Layer 2 of a small transformer language model trained on English Wikipedia (8 layers, counted from 0, width 128).
A neuron's activation on a vector x is GELU(weights . x + bias), where the dot is the dot product.

Input weights of the MLP neurons that the questions are about. A number n stands for (n - 500) times 0.0005.
n24 (bias 0.009): 285 433 465 545 362 513 207 491 181 296 673 347 476 609 794 679 459 510 237 693 458 264 807 599 253 289 435 805 208 307 461 579 666 495 534 707 370 509 367 429 713 267 373 307 374 391 458 680 346 711 540 300 413 481 295 629 344 404 229 436 383 630 429 787 539 453 513 623 272 332 319 533 357 621 245 785 665 535 571 590 373 618 712 646 426 762 402 451 204 574 702 592 446 453 688 786 583 504 380 622 411 305 278 500 433 628 565 678 363 525 406 431 419 546 523 231 581 437 631 400 601 633 534 595 582 704 616 570
n125 (bias -0.081): 487 520 618 251 615 542 307 533 336 419 574 508 500 500 429 500 459 399 415 595 355 595 468 354 475 715 325 406 174 454 423 598 730 508 277 574 400 496 492 662 543 659 439 554 684 386 442 609 401 520 544 708 592 522 699 696 472 443 415 700 975 556 373 160 531 575 555 332 487 718 697 755 306 608 544 479 409 417 637 576 528 711 690 405 479 725 569 444 400 504 405 451 270 635 386 448 356 276 869 564 615 508 585 789 593 377 675 317 614 460 473 533 547 637 414 358 654 572 261 411 413 440 315 419 504 206 340 350
n180 (bias -0.120): 444 489 462 359 585 624 399 642 588 752 468 728 437 538 453 512 439 590 451 622 169 368 311 565 633 464 306 627 408 289 554 549 528 500 451 431 828 373 452 472 699 655 532 829 597 573 415 470 480 459 426 375 557 354 377 516 666 705 642 414 479 600 618 565 329 197 442 635 480 357 444 349 351 576 586 555 556 412 619 492 470 559 549 522 427 662 255 551 531 590 420 705 598 434 390 141 702 385 523 584 488 496 504 508 515 533 558 504 783 301 593 534 373 614 466 580 436 575 694 378 387 585 264 376 538 295 604 278
n191 (bias -0.058): 468 409 578 586 618 585 601 344 413 487 395 530 280 497 490 552 735 543 443 500 456 355 601 453 695 507 427 438 377 597 560 387 462 456 590 402 575 408 334 510 618 356 392 574 569 834 490 321 712 493 553 192 486 557 388 398 454 406 591 748 500 618 474 471 363 455 387 424 610 555 435 400 432 600 339 678 653 503 444 590 697 569 560 627 585 481 607 666 503 468 615 493 562 521 687 700 564 592 619 264 467 623 520 528 602 482 522 404 430 691 481 374 426 485 524 744 570 566 380 434 626 327 316 449 590 469 283 445
n318 (bias -0.063): 379 426 443 531 593 305 372 734 418 690 625 209 500 563 427 558 444 552 425 403 593 471 496 578 504 714 341 675 370 273 485 340 836 363 244 645 541 265 457 712 599 427 658 464 651 462 549 476 450 559 449 365 551 479 348 318 500 580 479 396 424 441 604 406 637 839 604 565 432 345 489 414 589 538 308 496 631 435 483 607 627 512 401 450 447 195 624 674 658 371 287 264 461 348 518 538 488 680 605 688 409 571 532 676 465 418 508 588 620 674 444 448 617 847 388 622 251 386 695 276 589 715 593 251 341 243 601 584
n342 (bias -0.085): 492 582 460 496 221 538 673 496 372 420 550 221 487 508 279 287 423 465 440 337 508 470 524 692 411 623 780 305 576 383 584 373 655 451 517 549 829 648 272 740 538 500 794 769 385 492 558 719 343 309 599 605 754 522 681 518 245 593 449 469 248 603 555 590 448 521 419 461 320 324 772 446 614 474 544 597 350 309 626 525 480 613 412 657 356 600 345 547 684 527 593 298 653 376 473 539 399 492 639 444 400 560 604 723 405 609 354 562 621 602 546 749 272 356 403 407 252 544 428 328 492 563 564 434 540 492 423 675
n418 (bias 0.008): 523 508 495 543 781 447 393 399 427 660 579 470 446 413 685 297 496 481 652 474 238 399 359 255 535 450 264 606 385 572 269 164 582 205 514 716 705 367 708 368 679 567 673 196 585 483 491 474 357 436 504 483 174 547 408 324 504 465 345 543 130 663 411 351 538 370 303 806 611 555 314 652 434 653 748 455 435 441 751 875 704 708 388 568 580 603 340 453 628 512 693 566 330 424 632 602 504 607 442 755 339 661 582 818 500 524 438 483 369 338 669 703 537 563 298 629 548 487 599 732 517 368 518 529 395 314 528 555
n419 (bias -0.071): 565 302 463 709 223 611 480 486 482 420 509 275 707 660 473 461 600 280 401 284 408 355 454 285 238 794 477 817 580 549 446 541 821 395 282 558 365 596 435 549 473 210 414 567 321 336 229 439 300 705 458 590 667 465 364 479 579 505 381 598 775 393 196 601 750 315 669 941 565 500 439 558 390 510 207 633 661 376 688 583 717 368 584 394 312 778 540 127 481 550 371 590 623 344 188 571 614 839 620 355 638 264 580 408 636 454 536 568 721 516 536 409 788 622 419 360 594 463 506 530 647 745 400 433 916 436 520 651

Each question shows a token from some text and the vector x that enters the MLP there. A number n stands for (n - 500) times 0.0077.

" United": 233 520 443 610 706 505 556 433 385 787 625 582 203 209 459 217 495 596 721 348 392 539 514 396 546 425 562 808 789 595 445 715 440 419 572 492 511 645 759 503 402 251 453 675 334 426 606 348 236 634 626 558 506 636 450 269 451 591 306 623 499 497 463 333 469 567 679 273 581 634 419 416 350 584 392 288 512 466 621 362 502 562 585 556 648 570 645 413 297 591 565 333 403 564 645 358 418 601 575 569 332 522 414 456 581 573 646 314 471 562 290 391 478 311 557 483 382 567 799 352 537 605 636 409 262 854 436 613
The neuron with the highest activation: n418

" ": 216 524 523 619 630 410 505 449 428 776 578 575 296 360 328 415 506 453 562 454 444 488 363 423 439 390 694 796 771 491 418 727 274 542 562 547 367 586 714 529 512 220 571 757 536 458 598 503 190 676 588 463 552 695 622 217 412 527 494 458 560 514 482 348 465 491 636 254 636 509 517 425 348 668 468 269 505 534 540 278 664 677 556 403 571 728 602 561 246 739 475 342 317 639 482 63 407 428 415 517 373 408 392 453 454 602 513 403 741 599 342 493 571 330 554 691 477 584 771 382 480 620 617 337 292 653 577 549
The neuron with the highest activation: n180

" |": 305 521 439 589 723 447 554 440 352 570 505 468 283 332 390 450 506 491 583 434 588 486 450 339 527 492 751 780 730 484 469 760 341 527 541 488 357 630 795 569 412 314 436 731 670 400 670 487 181 657 612 586 450 712 570 144 499 381 416 543 617 493 416 237 439 429 564 205 524 665 403 561 436 601 367 337 532 549 516 397 484 650 534 433 576 695 485 605 288 708 586 329 352 646 546 134 341 499 483 549 339 503 509 519 525 582 550 329 674 649 328 258 558 347 446 529 368 601 801 418 454 704 562 329 365 727 650 549
The most active neuron and its activation: n125, at about 0.4

",": 281 598 368 565 607 468 531 436 497 598 535 599 234 379 326 474 506 539 603 362 551 457 587 377 506 418 677 847 882 556 353 735 328 476 527 459 422 610 716 558 315 372 422 618 375 291 660 516 196 573 650 443 572 677 518 301 301 528 379 534 616 548 464 316 391 637 557 168 553 562 423 498 348 487 395 338 409 547 555 366 654 647 567 471 621 801 538 459 434 539 488 327 310 727 649 153 413 424 428 483 352 517 513 513 493 493 628 441 686 579 343 423 678 258 528 478 419 632 820 421 589 619 501 366 458 615 646 640
The neuron with the highest activation: n125

" spent": 280 644 387 502 698 509 586 429 445 555 592 521 231 428 295 385 603 565 626 389 459 412 435 350 433 481 712 808 855 588 473 822 243 484 471 499 452 627 652 599 392 102 360 722 511 443 656 666 293 462 713 601 525 609 567 374 503 660 418 571 586 484 482 260 450 556 482 206 442 586 463 490 398 549 334 336 592 618 610 407 571 557 666 282 637 512 600 359 307 589 572 406 324 569 566 177 250 465 523 499 575 347 359 589 506 587 509 491 657 511 316 607 449 255 456 628 302 480 784 549 552 622 693 470 319 586 529 536
The neuron with the highest activation: n125

" pro": 209 599 431 499 617 574 600 553 566 540 394 675 225 370 282 194 620 592 476 422 519 390 425 422 420 457 609 761 699 576 416 762 540 503 681 541 491 532 647 470 361 401 361 719 444 423 716 477 379 577 648 487 612 684 454 339 544 610 454 542 600 585 467 260 616 445 617 201 510 493 551 378 375 519 354 321 538 355 719 249 746 590 481 457 585 506 548 415 259 654 467 453 389 640 532 60 423 470 561 593 553 480 365 618 283 576 658 429 587 661 375 347 635 172 498 664 432 591 810 446 474 612 689 364 332 662 545 590
The two highest activations, in order: n180, n125

"bb": 247 654 438 509 717 424 587 420 454 475 599 525 136 415 374 476 592 498 538 140 629 367 328 344 610 381 675 798 734 606 506 784 428 507 486 485 552 629 664 632 373 348 413 646 424 542 481 505 405 742 583 438 540 693 492 381 394 526 508 557 518 525 504 335 428 616 526 190 579 500 394 456 456 518 189 390 473 417 636 402 514 538 500 339 607 727 469 485 380 687 580 430 381 663 499 204 319 521 425 605 287 595 413 590 520 682 485 480 496 699 481 449 537 226 744 717 283 499 822 410 413 547 617 477 387 598 561 588
The most active neuron and its activation: n191, at about 0.12

"is": 336 591 381 572 592 445 516 374 451 564 570 637 102 436 527 514 416 414 644 199 515 415 375 429 479 277 563 852 733 583 559 816 453 415 477 572 501 630 538 514 361 418 412 733 465 438 648 480 239 650 628 427 612 716 455 250 388 613 489 604 509 556 498 369 491 544 559 229 589 436 355 470 439 409 348 425 440 402 522 280 604 602 451 376 598 766 545 362 293 611 559 431 381 708 569 181 469 504 553 626 347 655 391 729 511 478 721 502 613 635 458 441 623 242 514 696 397 510 795 465 391 582 549 306 411 683 700 474
The neuron with the highest activation: n180

" University": 314 555 334 585 730 398 454 401 518 654 548 663 240 355 397 257 572 560 553 237 435 548 424 229 622 378 469 807 889 698 573 632 430 428 613 493 565 663 811 551 296 300 448 539 459 348 658 535 319 591 556 493 600 579 527 264 330 730 308 532 582 561 387 375 534 364 499 220 464 529 412 491 413 606 331 390 541 507 513 327 639 550 493 463 510 609 479 420 525 489 586 388 352 684 589 350 328 451 509 567 378 625 306 524 437 428 716 303 504 668 370 473 508 224 491 635 392 628 820 504 660 587 725 383 530 643 631 666
The neuron with the highest activation: n418